Layer 4 of a small transformer language model trained on English Wikipedia (8 layers, counted from 0, width 128).
A neuron adds its activation times its output weights to the MLP's output. To switch it off is to set its activation to zero at one token and run the rest of the model.
A neuron's activation on a vector x is GELU(weights . x), where the dot is the dot product.

Input weights of the MLP neurons that the questions are about. A number n stands for n times 0.0043.
n92: 1 -2 -1 3 33 15 11 19 -8 -36 -7 5 -34 33 20 -12 -28 -11 39 -27 46 18 17 -1 -13 8 9 -47 10 24 9 -25 25 -20 13 -27 -6 -12 55 35 15 -14 9 -9 -41 -12 -43 24 -35 -22 25 -40 -42 52 25 -3 15 12 -23 -31 -3 15 35 -8 -14 6 14 43 12 10 7 -42 40 45 2 -34 -26 -34 14 14 -13 -58 -8 -33 28 -8 -7 -8 20 -16 11 -34 5 -23 -26 3 11 -48 5 11 23 -8 -21 -1 18 9 -20 56 8 -2 -11 -50 -4 7 31 -21 30 -7 14 -27 31 9 35 33 -9 19 -19 -68
n102: 3 -13 11 17 -46 -50 -12 -40 13 -21 -31 22 64 27 3 21 -31 7 6 -20 25 20 -28 -35 -28 -1 -14 38 25 0 -28 -20 -11 15 -42 -24 -26 12 -12 12 36 5 -19 50 2 -20 11 4 4 7 -25 18 19 17 -8 9 -52 8 40 -4 27 12 32 19 19 11 8 -27 -16 17 -10 28 63 13 -69 -12 -29 32 2 2 23 -32 -9 35 -39 24 -75 12 -88 29 15 51 -15 -4 56 -26 -31 9 -15 -38 16 -24 -23 -34 -11 75 -18 0 -34 -31 -33 3 -10 -20 -16 43 -3 3 36 -44 46 -13 18 -1 4 18 1 -4
n124: 5 -8 31 -20 -32 -42 16 -39 34 25 -10 55 -10 17 24 11 -23 -11 2 1 19 -6 38 9 -3 24 -72 -24 -14 -11 54 9 35 20 5 -15 34 33 20 10 54 23 -5 19 -24 9 -7 36 -36 53 -22 -30 -26 -25 18 -6 -14 -1 -18 -13 21 -45 72 18 -21 28 -46 31 47 15 -38 -2 36 -34 32 -32 -5 -34 15 -1 50 -27 -21 -17 -28 20 -21 0 33 -1 -15 -32 4 -13 2 -24 -17 -9 -14 45 12 -9 50 -13 2 -28 -40 -28 40 -3 -1 3 -23 8 -15 2 -12 -20 11 14 5 -49 -25 27 -4 -3 2 -46
n240: 35 16 -11 -4 -24 9 18 4 4 1 30 20 -12 48 19 10 -6 3 10 -2 -12 -36 28 -17 -6 25 -4 37 42 -31 28 14 2 -15 9 -19 19 -41 4 7 -1 -11 3 10 -14 -33 12 4 -20 34 15 15 21 -6 21 -1 -44 -7 -11 -41 8 -5 13 4 45 -25 -1 -12 26 -28 1 -1 5 13 21 5 -7 -24 -15 15 17 3 3 1 -6 30 -56 12 -31 1 15 -10 -67 17 22 -25 13 17 -8 38 15 20 -19 -20 -46 21 -20 -16 -29 9 -12 -5 4 13 23 -1 9 -57 17 13 16 -6 -9 -1 7 5 5 7
n283: 29 2 39 -21 -13 -23 -29 -12 78 -18 -35 -4 -40 36 10 20 -17 -7 11 19 -21 -40 -2 -10 11 8 30 -43 29 -24 -2 20 40 -25 -16 -7 41 -10 -1 -20 27 -7 -11 28 -32 9 18 3 -21 1 -15 -35 -7 -12 -25 -12 -1 -10 -51 36 -35 -13 51 2 -7 58 -14 -23 47 13 -12 -28 -2 -42 12 30 -28 -16 -32 -23 38 -47 9 27 -41 -19 -19 47 -39 3 2 -71 26 -17 13 28 -11 2 18 48 19 2 -12 19 10 10 29 13 -1 4 -34 39 10 -34 14 -9 5 2 13 -2 16 -16 10 58 23 -1 -15 -83
n420: 1 9 42 -26 -5 -41 28 28 2 13 -58 -5 5 -27 45 15 -9 15 10 -1 -35 22 8 -24 -31 15 -7 -16 28 26 18 -6 29 34 -20 -30 7 24 -2 0 7 38 -10 -3 -9 -33 -47 -25 -31 5 -51 -3 -3 -16 8 -22 -5 -27 -24 -20 -5 -10 2 -27 48 23 2 -7 17 -35 20 49 59 36 51 63 8 -26 -3 -16 -35 -19 -32 6 25 -28 -12 -27 11 45 -54 -5 7 26 60 17 -5 2 5 53 3 -9 36 -94 6 -2 -25 -26 -44 3 -3 -9 -32 -20 -4 53 9 -28 34 -74 -35 18 -7 -35 -21 48 -14 4
n479: -35 -8 -9 -54 -2 10 24 -25 -17 -14 29 -3 15 32 -40 14 -6 -54 31 9 16 -11 5 52 -56 58 -5 4 16 -40 33 26 16 -35 4 18 -39 27 -22 27 29 32 1 22 -6 -25 -15 -18 -33 -19 -15 -9 -2 -19 2 -4 6 73 -12 7 32 11 28 6 3 8 -46 -13 15 -69 -4 -31 -43 3 3 -42 -65 -57 21 -9 37 -9 57 33 19 41 -32 59 13 -45 -37 39 -33 1 8 1 16 32 -23 -30 0 40 37 37 -28 14 -15 15 -21 3 28 -3 -32 -5 -57 -31 52 -8 16 -25 11 -42 19 -31 -76 63 16 -30
n487: 61 8 40 -30 -78 -33 37 14 66 18 3 8 -15 14 19 4 -10 -2 38 -30 -30 -10 41 -38 -22 17 72 -69 24 -7 4 -19 48 -16 39 0 38 -11 13 15 29 26 -41 63 -30 8 -22 -11 -27 7 23 -16 -12 6 -17 1 -31 -3 3 -11 26 -33 47 26 20 39 -23 17 29 -7 1 3 -46 -21 8 -9 -26 -26 -50 5 9 -9 -27 3 -6 28 -41 27 -37 -6 -16 -19 -55 37 -8 42 17 8 -14 10 1 2 5 -40 4 53 21 -18 -43 48 2 11 5 18 4 -71 12 -22 -41 -22 19 3 -33 23 38 5 -42 -35

Output weights of the MLP neurons that the questions are about. A number n stands for n times 0.004.
n92: 23 35 -17 33 22 -19 10 -11 -15 -11 -24 -16 31 17 9 21 54 56 -36 -27 -34 -46 24 -16 28 -10 -27 -14 -50 -9 44 10 -29 -25 18 -2 -14 -16 -4 24 -40 7 -13 7 -15 -24 0 -8 32 20 -38 -37 31 28 -20 16 29 12 22 1 19 -22 -13 -15 -21 -12 17 24 -2 -1 -35 -15 -26 -21 34 20 -14 -50 -6 -45 32 18 36 -7 -23 25 44 3 43 53 5 16 -15 41 -4 24 -36 -19 -38 -19 10 11 34 10 -10 10 -29 -34 44 -31 -1 53 26 -2 -36 -7 -8 6 -9 34 21 5 -33 -29 -22 8 -25 51
n102: 8 -1 42 -34 -47 2 10 33 3 24 -9 -24 -1 -35 50 45 58 -38 3 19 -16 0 -34 -3 33 17 33 -38 46 -15 -53 45 -50 45 -24 -12 23 -5 -10 -3 -26 5 -9 -33 18 44 13 -28 25 -77 -10 29 48 -2 -10 -10 -37 7 -17 26 25 -44 -40 -24 -6 16 2 40 -5 -23 40 -13 18 1 14 -38 -13 4 30 -4 3 10 8 -18 -8 -42 -43 9 44 -9 27 24 -5 14 -45 -2 9 52 37 37 -26 -21 10 -5 8 -19 -25 10 -37 14 -38 5 18 39 -32 -35 -6 -31 15 -35 24 3 12 43 22 -1 7 28
n124: -4 9 1 21 -47 -21 -1 5 8 -7 -49 7 -19 4 1 -15 -3 2 -7 -25 -26 -82 -27 40 4 -33 15 4 24 15 36 -20 -24 50 -2 4 15 1 9 -25 -41 12 -33 -4 -14 10 -6 2 -17 16 44 -33 11 -17 1 -8 50 10 10 -33 67 -11 14 -6 -37 -25 2 6 0 1 2 -15 28 -8 -3 -19 41 -7 -2 42 -51 -40 -37 -33 2 22 -31 65 17 -10 26 35 -44 9 23 27 -14 10 -60 2 -7 -7 -22 4 -4 25 2 -55 15 70 -2 8 -18 22 35 8 -16 18 11 7 -22 -3 48 16 19 46 30 -11
n240: -22 36 27 9 8 -35 27 -4 5 0 -36 -10 -6 -26 -22 13 -17 1 -16 -9 7 23 -3 12 0 -33 -55 9 15 -31 2 14 -13 -14 -31 -24 -34 23 20 11 -2 6 42 36 29 -21 -16 -10 16 -38 32 26 2 -42 -4 -3 31 17 -21 -2 41 6 3 -17 -20 -8 41 -10 -15 45 2 -12 -20 19 12 18 13 3 -13 -3 -19 4 -23 4 13 -27 29 3 10 -14 14 -17 25 3 -37 5 -29 20 -44 8 6 15 2 2 8 19 -9 -11 40 7 -44 -39 -43 -20 18 -8 6 19 -21 -8 53 -2 20 17 -25 17 -4 2
n283: 2 -3 -3 0 -21 -28 20 10 54 -11 -7 -19 49 -31 19 21 -5 -60 -21 41 -62 51 -36 30 55 -11 4 -25 14 -11 0 10 13 43 10 8 -26 -35 37 7 -20 -7 -2 -14 26 4 9 2 -35 5 -2 -51 -21 -2 -17 -7 11 -6 -9 -32 12 -30 -48 -38 -21 -5 -9 -18 21 -8 14 -42 77 -17 31 21 -44 -12 23 2 2 -31 7 2 13 22 -31 11 22 17 18 38 6 26 -20 12 7 53 -23 -18 6 -18 16 -26 2 21 23 29 29 -34 -27 -2 -18 28 33 -21 17 31 0 -32 -17 16 36 23 -48 33 2 -13
n420: 5 -18 -24 -26 17 30 3 38 -7 -12 -14 52 15 23 24 5 42 -3 6 2 40 -7 50 11 -10 -21 -33 -52 -12 -5 0 30 -10 3 -16 -28 49 2 -32 21 5 -11 17 24 36 -46 -18 -15 -6 5 29 -8 -23 37 61 -49 22 -24 -27 -13 -15 -41 2 38 -14 -1 -1 27 5 33 -17 -9 14 37 -8 -24 48 12 -12 -30 -27 -38 13 -13 -30 -6 -1 36 -21 -1 14 23 8 63 50 -10 -35 9 -61 22 34 47 2 -63 20 -14 32 -17 -29 -30 2 42 -3 3 -30 -18 -57 25 41 18 -56 10 -2 -31 -41 3 35 -28
n479: -38 -17 18 25 -7 14 -5 25 12 -22 95 -8 -28 -25 16 -1 21 -39 6 -66 -16 6 -55 -42 3 -45 44 -16 -11 1 68 13 -24 12 -25 -5 -48 6 44 19 24 41 -14 -29 20 1 27 66 2 -36 39 5 42 -21 -4 -30 26 43 -2 48 -26 -10 -15 -13 -20 -52 -27 -8 -12 -29 37 0 -19 -26 -2 -49 -17 26 28 63 17 -45 12 21 15 -33 -3 3 29 -20 25 15 -26 0 4 -27 -25 30 51 -26 14 -14 43 2 -7 -63 -17 -30 31 -3 -11 65 14 28 -84 -30 0 21 28 64 69 0 -4 -21 13 11 -4 -41
n487: 18 -15 -7 18 51 0 5 -40 -1 18 -85 6 -49 31 -4 19 -57 16 20 69 -9 -12 -23 6 62 -6 -19 44 10 -34 -36 18 -13 11 -37 8 8 -16 48 -17 12 -36 7 -40 -2 10 2 5 -6 -20 -12 26 -24 27 4 -12 33 35 -56 51 12 22 24 -5 -17 6 -13 -17 26 -11 -38 -40 5 18 20 24 5 35 -13 38 -24 -19 -6 -4 -32 -21 -32 -15 -11 23 28 70 10 -21 26 -5 14 45 7 4 -48 -42 40 -1 0 -42 18 36 -5 -65 -16 2 4 29 48 49 50 -29 9 -50 23 27 39 -51 -28 15 -4 -3

Each question names a token from some text and the token that comes next. It shows the vector x that enters the MLP there. A number n stands for n times 0.082.

Then comes g, the gradient of the next token's log-probability with respect to the MLP's output, scaled to length 1. A neuron's effect is roughly proportional to its activation times (output weights . g). A number n stands for n times 0.0044.

"i", then " reasons"
x: 0 4 -6 18 -1 -7 18 21 -7 -3 24 1 5 4 7 -68 3 -2 10 7 -3 -9 0 4 -3 4 -7 -8 -2 -13 -9 0 -14 5 14 17 -7 -19 -18 1 -12 -11 -15 -8 -3 -7 7 5 -6 7 8 0 11 -5 14 42 9 13 -3 -4 -5 -9 -15 17 8 -31 1 -7 -1 15 18 13 8 -4 2 5 3 10 -4 -11 -5 19 -1 3 13 -8 3 -10 1 -5 9 -1 -2 -1 -20 -13 0 21 1 -14 -48 -2 -7 1 -7 1 10 -5 1 -3 -6 -9 15 -1 7 -6 -5 5 4 7 -6 -11 14 -6 -3 -11 5 1
g: 23 12 -1 14 11 5 -6 -13 -8 -6 17 -4 13 24 -46 -6 2 -2 -5 17 6 -19 7 42 24 -38 14 -14 0 15 30 -14 26 -8 -19 -13 -9 4 34 10 15 -19 -10 14 -10 -3 13 -2 -24 8 11 -9 -59 10 -4 -1 -4 37 8 6 16 -7 38 6 1 -17 23 -9 -7 14 -17 -13 8 16 -20 -10 -5 19 -42 14 -43 -41 -18 26 1 -35 25 21 -21 13 -23 1 -29 26 -31 17 6 -18 13 2 -8 43 11 -18 -33 -10 4 -13 12 -5 -38 2 -7 56 -28 7 12 1 -16 13 18 28 -12 -2 -41 23 -8 8
Switching off which neuron hurts the next token most? n240

"on", then " which"
x: -12 -8 -5 31 7 4 -6 11 -9 -4 21 -7 -7 16 11 -64 -7 1 8 16 2 -20 4 5 -1 -8 -11 10 1 -1 -4 17 -10 -9 0 0 -3 -8 -22 1 6 4 25 -7 2 4 25 0 0 -4 1 2 7 10 13 33 -1 -14 9 2 -4 2 1 6 -2 -20 1 -2 -4 6 13 -6 6 -2 7 9 -1 1 -1 -5 -2 0 -13 -3 -12 5 0 2 -1 -9 22 -5 0 4 -7 -15 -1 5 17 5 -61 13 -9 -5 -12 14 0 -15 8 -4 -8 -6 -8 9 7 3 -7 -6 9 0 6 18 7 -12 -15 5 20 1
g: -18 12 -1 38 14 1 12 -19 -7 6 7 13 6 -8 11 7 -28 26 -5 13 25 5 50 15 -39 -14 -16 -10 18 -18 -9 -42 -1 -7 -3 -8 -28 -1 -5 28 28 2 -42 -25 -41 -1 -1 -6 18 -6 -26 14 -33 -2 -17 4 33 23 53 -35 -7 31 28 -14 -13 -1 -12 -11 10 10 16 1 -20 18 -7 -6 -34 2 30 -11 24 -53 11 -16 27 -11 16 28 13 -21 28 46 20 -1 20 1 8 3 -15 -13 -3 -7 5 21 4 -4 17 -28 13 -11 -18 20 3 -18 12 21 0 -14 -4 -28 15 -2 -7 -13 10 3 -41 -29
Switching off which neuron hurts the next token most? n240

" cr", then "im"
x: -17 0 -10 26 22 9 -6 2 7 0 6 -10 -15 -25 -9 -55 -3 -5 7 -7 -12 -14 -5 9 3 0 -1 3 -7 -49 12 7 -7 3 -13 -2 -10 -6 0 -16 -6 -7 -1 -2 1 -9 -2 -7 3 7 7 4 9 6 1 2 -10 -1 12 -4 10 3 9 11 -17 11 1 17 -18 9 3 -5 13 10 10 -3 -4 10 8 -11 19 -13 -6 -5 4 -13 1 -10 -4 9 21 -27 33 -5 -10 -26 -1 11 31 17 -38 -1 22 16 22 3 9 12 -2 -13 -3 9 20 3 16 -18 -7 0 -2 22 1 -2 7 31 -21 -7 25 -5
g: 4 -8 -13 3 -26 9 12 0 12 -24 -12 -32 6 -21 1 -13 -17 -9 2 -13 -4 33 7 47 13 -34 -16 -4 -4 -17 -8 -8 30 -14 -9 10 23 -6 15 -44 -4 50 25 -33 -5 13 -50 -9 -5 20 -32 10 33 42 12 7 -29 -24 -3 -20 29 28 -36 -30 2 -7 2 -1 -13 -8 -6 6 35 17 4 27 11 35 -6 24 10 -17 -7 3 12 -34 0 -11 -5 1 -8 7 -11 0 10 -18 2 -48 26 1 -15 12 -6 11 29 -10 -1 -25 2 -6 18 17 8 -9 19 -11 18 8 -10 11 -55 34 32 -10 7 20 -9 29
Switching off which neuron hurts the next token most? n283

"ew", then "ave"
x: 9 0 8 51 8 2 -25 -1 0 0 -2 7 -18 -3 -15 -59 9 3 -3 6 -15 -28 -4 -12 18 -1 1 -6 -4 -26 -10 -4 -28 -6 2 10 1 -11 7 -16 20 -4 25 6 2 7 6 -6 12 -8 1 17 -2 8 11 19 5 -23 8 -1 -1 -3 1 1 5 -8 1 -6 -23 2 0 -18 5 1 18 -19 10 -32 4 2 6 2 -14 2 -1 23 0 15 15 1 12 7 16 5 1 -20 -1 -14 21 6 -47 -8 -13 -2 6 10 6 29 -10 6 -7 -23 14 1 10 -9 -1 7 -11 9 -10 12 -5 15 3 4 31 -8
g: -1 -6 35 -20 -4 -15 0 -5 0 -2 -8 -18 25 44 0 -14 37 -19 13 -24 -34 -9 -19 12 -21 16 -2 -18 -6 7 -2 -9 3 28 13 29 -32 26 3 -8 20 23 -34 3 -19 -9 -20 1 46 0 -1 -17 8 -11 -10 12 0 16 16 -8 -19 9 -32 25 -22 14 11 -6 -22 -9 -8 37 7 -57 2 1 1 15 -13 21 44 -25 2 -6 36 28 10 -53 -16 -10 4 -30 20 -13 15 -13 19 20 -3 16 5 -12 21 20 -7 31 40 8 1 -19 -1 7 7 -4 19 -4 -38 -26 -28 35 -27 13 -29 -20 -22 6 6 11
Switching off which neuron hurts the next token most? n92

" a", then " member"
x: -14 -12 -3 5 -5 12 -3 7 1 -9 -8 3 -3 -17 6 -17 12 -5 5 3 4 -2 10 3 -10 4 13 -3 -3 -6 -1 2 -5 -4 -4 -6 8 -4 -15 -10 5 17 14 -5 9 1 4 -17 8 2 2 -7 6 12 11 4 -13 -14 -11 0 -6 -8 1 1 -10 8 1 8 16 2 18 5 5 13 -3 7 2 13 -4 -7 -7 -7 -2 2 5 -13 1 -12 16 1 8 -10 8 -3 0 -4 -1 -6 13 1 -82 7 16 1 5 -1 7 -8 -1 -8 -4 11 3 4 2 -4 -15 12 18 -1 -18 6 1 -12 -3 4 46 0
g: 15 8 -16 -11 -22 1 16 -13 20 -35 -24 -10 26 -31 36 -24 -2 27 -35 30 14 39 -26 -13 -11 9 -13 5 -4 46 15 -33 12 -31 -29 27 40 -4 12 5 -22 -12 9 36 28 -1 -21 -18 -4 31 4 -20 19 -35 23 1 -4 11 -6 2 -6 25 -29 4 28 9 0 -17 36 -4 -12 -6 -14 9 22 -29 19 -2 -12 -27 -6 15 10 -4 3 21 -8 10 31 5 -4 17 9 5 6 -7 3 27 1 -36 -5 5 -24 -8 28 23 4 -24 -5 -5 -24 -24 12 20 3 12 2 30 -26 17 -10 -47 -25 -39 -19 -17 23 -4
Switching off which neuron hurts the next token most? n420

" out", then " cr"
x: -7 -2 -9 26 -9 23 -25 -4 1 7 4 0 -14 -10 -14 -26 4 4 -4 -7 -17 1 1 12 11 4 -4 26 -9 11 12 -7 -1 -16 0 -14 -13 -7 -10 -11 11 -2 -8 -6 -9 -10 -5 9 -3 -3 3 22 20 24 30 26 -20 -2 -20 -6 4 16 8 12 -2 2 1 -6 -9 8 18 -5 0 26 7 7 -1 12 1 15 14 -9 2 -12 -13 6 0 0 -3 -1 -6 10 -10 8 3 -13 -1 2 17 -4 -61 3 -15 -14 12 -8 -3 -21 1 -5 -5 -3 4 11 3 5 15 9 2 2 -3 19 5 3 0 -8 33 13
g: 14 -4 10 -48 15 -22 17 4 -13 14 -10 -9 19 1 -17 4 26 -17 34 12 0 20 14 19 -2 35 8 19 4 -16 21 5 -4 37 -1 -30 11 -17 -21 -34 7 2 17 -21 8 -9 20 13 25 -12 15 3 -8 -22 -29 6 -40 -10 -23 0 10 -21 -5 -31 -36 10 -30 -9 15 21 -26 -32 28 4 27 7 -12 15 48 -29 -31 -26 -8 36 -1 -27 -6 21 -4 18 -9 30 -24 -13 -10 10 26 14 13 -28 -12 -20 -10 -12 7 -27 23 -18 -31 -5 -7 1 -29 10 -22 -14 12 36 31 3 -20 -10 26 16 27 14 15 34
Switching off which neuron hurts the next token most? n102

" they", then " generally"
x: -4 1 0 3 2 3 12 10 14 13 9 0 -2 -1 -1 -18 21 -5 -5 5 -16 3 9 6 4 -5 4 -11 -4 23 -5 4 2 -2 4 12 -1 -10 -2 -9 8 -1 20 -2 -14 18 9 0 4 -1 20 -3 -25 10 23 9 -8 -4 -14 -2 -10 4 -4 17 -1 1 1 -9 -3 5 3 -16 -4 15 -1 -8 -6 -18 -3 -6 16 -9 13 -22 -1 -2 1 -1 1 -13 17 4 15 7 -20 -5 -1 7 7 -12 -74 3 -3 2 -2 5 10 20 20 7 -2 -17 2 -16 25 -7 8 9 -7 20 -27 9 -8 8 -1 -2 -8 3
g: -14 -22 13 -19 -5 21 -13 -12 -35 -17 15 -19 23 15 40 20 -21 -22 -34 25 13 22 -2 6 -19 -5 4 -25 -19 -14 15 -6 -12 12 -16 1 -27 15 -31 -15 -10 18 -14 12 -18 -1 32 -29 -48 22 -32 11 -42 7 -13 -24 27 -25 0 11 8 -3 -25 -1 5 3 17 33 2 57 1 4 21 10 7 36 2 10 0 -14 -3 -18 26 26 -23 -5 -12 6 5 -4 -37 13 9 -4 -2 -2 -23 42 -8 -15 13 17 -3 34 7 31 -7 -30 -4 8 3 9 5 -25 15 54 -30 -2 35 29 5 14 -3 -8 12 -14 -17 -16
Switching off which neuron hurts the next token most? n92

"ily", then " ahead"
x: -1 1 3 11 -13 -1 -24 -1 5 -11 4 8 -11 -4 -8 -36 12 1 -1 13 -32 2 4 -6 2 -7 1 -4 1 -6 0 7 11 -5 -10 5 -12 -5 0 -9 -4 -2 34 3 -8 -3 11 -8 0 2 23 2 18 1 21 29 -4 -6 1 1 -6 2 3 14 -8 -20 1 -8 9 8 -18 -6 19 -2 11 -3 -1 -10 -5 -7 28 10 4 -1 -6 -8 1 4 1 -15 21 -21 -8 11 -2 -10 -1 7 15 11 -63 1 6 -12 -6 9 6 -6 2 8 -5 -25 14 -7 25 -1 -4 -11 0 -2 5 3 -4 9 0 -3 21 -2
g: 15 16 -3 -14 3 49 -31 -1 29 5 32 14 -35 -2 -36 6 -27 0 -49 -1 24 -6 5 -3 -31 7 -7 -5 -18 -16 29 -11 16 -32 17 18 12 18 4 5 17 -2 17 24 -28 -9 -13 -27 3 -2 -2 -15 35 25 -16 -6 18 17 -11 18 16 49 9 -17 24 3 6 10 12 4 21 10 -29 -20 -18 -18 65 -23 20 -16 -6 -2 -27 -30 -19 10 -12 -12 19 19 -16 21 -15 27 -16 -14 -14 1 -20 14 14 -34 9 14 10 10 -43 4 23 -7 -33 9 2 -22 -3 20 -9 7 -20 0 -29 -14 7 36 4 -25 5 11
Which neuron, switched off, raises the next token's probability most? n283

" to", then " kill"
x: -7 -2 6 24 1 -5 -19 3 8 3 -6 2 -15 -3 1 -12 4 -1 -3 -7 -6 -11 8 3 -10 9 0 14 -5 -8 3 -2 4 -5 2 -6 -1 14 4 -14 -2 -7 12 -9 -13 12 -4 5 4 -11 13 4 -11 -6 21 32 -18 0 6 2 -2 6 0 -4 -5 4 1 -2 5 -5 4 -8 -2 0 4 -4 0 7 -10 -5 15 -6 6 -18 1 -8 2 2 8 -10 15 -26 7 -2 -3 2 0 5 5 8 -80 2 2 -9 12 10 1 14 11 4 -5 8 12 -3 5 6 2 17 9 3 -22 -11 6 3 0 -2 8 6
g: 14 9 26 0 -33 -21 -18 13 33 -19 13 -3 10 30 -5 -22 -6 -12 28 30 -24 3 -2 -29 -6 -21 5 -26 -10 -26 -13 40 2 16 -17 -8 -2 -32 8 -12 15 -24 1 -7 2 -9 -12 -5 8 10 2 -13 -17 1 -11 -3 5 19 -7 14 -29 -15 21 27 -16 5 37 -26 1 12 5 -47 6 13 4 -6 12 -9 12 -30 21 -5 -48 10 -52 18 -4 -2 -29 -7 33 -3 46 -14 -37 50 -4 0 6 5 26 36 -16 30 -8 21 46 -8 24 14 -2 -19 8 22 16 15 5 2 -26 -39 -4 -27 20 -1 2 10 8 2
Switching off which neuron hurts the next token most? n283

" be", then " vict"
x: -18 -6 17 11 -2 16 -17 5 0 24 1 11 -3 -12 -4 -42 -2 2 -2 -1 -9 -5 8 5 -8 -2 -9 4 -4 -7 11 2 11 -8 4 8 4 3 -8 -13 15 13 6 -5 -11 -1 5 2 -2 0 6 -17 2 -3 20 16 -3 -16 -20 3 1 -10 8 10 -1 -2 1 0 4 1 -7 1 -1 13 -5 -13 -10 -4 1 -1 25 -11 -5 0 -6 6 2 -4 1 -3 11 -5 3 5 -1 -5 0 0 0 5 -66 21 14 17 4 10 -7 -29 -5 -4 -3 1 -4 13 29 1 -7 6 9 23 -7 -1 -10 -13 -15 -30 41 11
g: -10 4 -37 -23 -21 26 -17 4 26 19 15 -7 4 -11 -38 -10 15 -12 -15 32 11 -17 -9 6 -15 -5 -14 17 -16 -11 4 12 12 2 21 9 -2 -1 -20 -9 16 -4 -4 -17 5 1 9 -1 12 -12 -2 23 78 -5 3 -4 -7 -2 -52 1 20 27 19 -6 -8 -47 -23 -17 -3 10 13 -40 1 -3 -6 0 58 21 -4 -16 -25 9 -19 4 -4 14 -14 10 22 8 -14 -8 -12 20 -47 17 3 -17 1 -27 -25 17 5 -6 33 14 27 6 -5 -4 21 -23 16 33 -11 17 -23 15 -3 -15 -6 -22 38 -15 -32 19 2 54
Switching off which neuron hurts the next token most? n124

" p", then "ond"
x: -21 -10 2 24 -6 3 -5 4 6 7 -7 -12 -2 -2 -15 -68 18 2 8 -7 -13 16 -2 6 7 -7 3 -10 -3 0 7 3 -9 0 -6 -8 -3 -7 -8 -19 12 -21 -5 -3 5 19 7 -8 -2 12 1 -16 -2 -10 10 4 5 19 -4 -6 -2 2 8 10 -1 18 1 7 -5 17 12 -4 -5 2 13 -14 -4 -8 10 1 19 -13 -23 -12 -4 -15 2 -9 8 8 3 -2 40 17 -14 -6 0 0 37 -7 -41 -4 -10 19 21 -15 17 18 2 -12 -7 5 -5 -8 7 -3 -15 2 -5 -1 -19 24 15 10 -8 12 8 -17
g: -15 -12 26 -23 12 -24 -15 4 -24 2 24 -44 2 -14 -26 2 42 4 0 -41 8 -7 -11 -20 -6 -30 -2 -37 27 10 8 18 -19 5 24 14 23 0 0 0 1 -31 14 43 -11 9 -10 7 -3 -24 18 10 39 18 -24 6 -1 -2 -16 65 0 -32 -14 -16 13 -9 -2 -7 -4 -4 -35 -5 -32 16 31 19 -20 0 2 -6 -35 2 49 -5 11 10 -3 -20 0 18 -3 21 -8 7 12 13 -2 18 16 -35 -13 -33 28 19 -3 35 0 13 7 -15 22 -32 -26 10 -3 6 -46 -3 16 25 -12 -6 7 36 5 -4 -1 8
Switching off which neuron hurts the next token most? n92

"ively", then " mounted"
x: 4 -10 -6 8 8 -12 -12 4 7 3 12 -1 0 -3 3 -33 1 -1 -2 8 -14 -21 9 0 -6 -11 5 2 -2 6 7 4 6 1 1 -2 1 3 0 -5 1 9 22 -5 -3 -3 -1 -3 11 -2 11 6 8 -7 21 26 -10 1 -4 2 -9 -2 -2 10 1 -10 1 0 13 -6 -28 3 3 8 16 -1 5 -8 1 -11 8 -3 -5 -7 -7 -1 0 7 -14 -14 21 -19 -6 -3 9 -27 -1 5 22 6 -72 7 3 7 -9 16 8 -18 2 14 -6 -9 11 -5 25 1 -1 7 4 -4 3 20 -12 9 -8 -15 40 -6
g: 8 -6 -8 16 -9 -10 5 -27 1 -1 22 9 -20 23 -3 -12 -27 -7 -12 -5 22 28 -1 21 -2 26 -4 4 -31 32 1 44 -6 -27 -12 -49 -14 -14 -12 -3 12 3 -2 -15 14 -13 17 -5 24 -10 21 19 8 -3 -1 -2 30 7 22 4 26 10 29 -6 23 10 2 -2 25 17 -38 23 6 18 -6 -26 -24 -28 40 -22 12 -18 6 -70 -29 7 33 18 37 9 27 9 26 14 -38 -21 -7 -14 3 -42 10 -11 -5 17 0 14 6 -2 -27 -19 -50 5 -6 -5 5 2 -41 -1 8 -18 -2 -26 -11 19 -11 0 30 13
Switching off which neuron hurts the next token most? n240

"alt", then "-w"
x: -24 -2 -13 31 7 -28 -13 -5 4 4 -3 -2 7 8 5 -58 -10 1 7 3 -25 20 -3 8 4 -11 -6 3 -4 13 16 -3 -5 -14 -8 7 -18 -9 -16 -1 -5 15 4 -9 -3 20 15 4 15 -7 9 19 -3 19 20 15 -2 -4 9 0 -1 -7 -11 15 -9 -16 1 7 -10 1 13 0 7 1 -3 -14 4 -7 2 -4 2 -7 1 1 -14 10 0 -19 3 6 10 12 5 21 -14 -28 -1 -11 22 -19 -58 7 9 -4 -2 1 0 -2 -3 5 -6 9 7 10 17 9 -14 -2 6 1 10 8 24 4 -12 1 17 6
g: 21 21 -21 27 14 -10 13 -6 -13 -12 -2 46 23 -16 -10 2 3 7 16 21 -6 -46 -4 9 -11 37 -2 10 -14 9 2 26 4 -42 24 15 -30 25 -26 22 21 53 -9 -21 -6 -18 -1 -4 -3 10 -47 9 33 19 -2 -3 -4 -9 6 -2 13 28 24 2 9 -16 6 11 -28 -25 -16 14 26 -17 10 11 -7 23 17 -43 15 -19 -13 -62 24 -29 -3 21 -3 -7 -2 1 11 -9 6 18 13 -17 -6 6 21 -21 25 -12 -40 -37 -8 28 14 -11 -34 4 -11 2 -20 6 19 2 -4 -5 3 -15 -28 10 -30 26 5 -27
Which neuron, switched off, raises the next token's probability most? n102

",", then " the"
x: -1 -1 -1 11 -10 -13 -8 -4 0 -2 -3 -8 -8 6 -11 -1 -2 2 -3 -1 -13 12 10 0 -7 -7 -2 -7 -6 -9 -1 -4 10 -4 -3 9 -1 -6 -15 -1 17 -14 -3 -1 -6 1 6 4 8 8 13 6 -4 5 3 51 11 7 14 2 -3 -3 -1 10 -5 11 1 -6 12 6 1 -10 2 14 -4 -19 -2 3 0 -8 8 1 -5 -12 -9 -6 1 2 -12 -6 -1 -3 2 2 2 -8 0 9 23 -6 -77 2 -1 5 8 4 12 -9 -5 0 -5 -5 20 0 7 -2 1 2 9 -6 -8 2 6 3 9 -6 2 -2
g: 6 -5 2 8 26 -1 0 -26 -38 -1 -33 12 -27 6 -12 10 -16 29 -22 -10 27 33 9 -8 53 12 17 0 -4 28 13 -9 34 51 -20 -3 -21 8 28 2 12 -11 -6 -7 -45 0 -2 17 -12 -4 -7 -17 -39 26 7 5 28 -2 11 -30 1 21 27 -11 46 -11 -24 -32 -3 -41 4 13 -16 -13 -10 -7 38 13 4 -1 -30 -17 43 -21 18 -4 -8 -6 -8 16 -6 -5 -26 0 6 -7 3 -30 -13 -28 0 42 4 -4 17 -10 16 27 -8 -14 24 -36 10 35 18 25 -2 -13 8 4 0 -32 -12 -11 2 -22 -14 -7
Switching off which neuron hurts the next token most? n487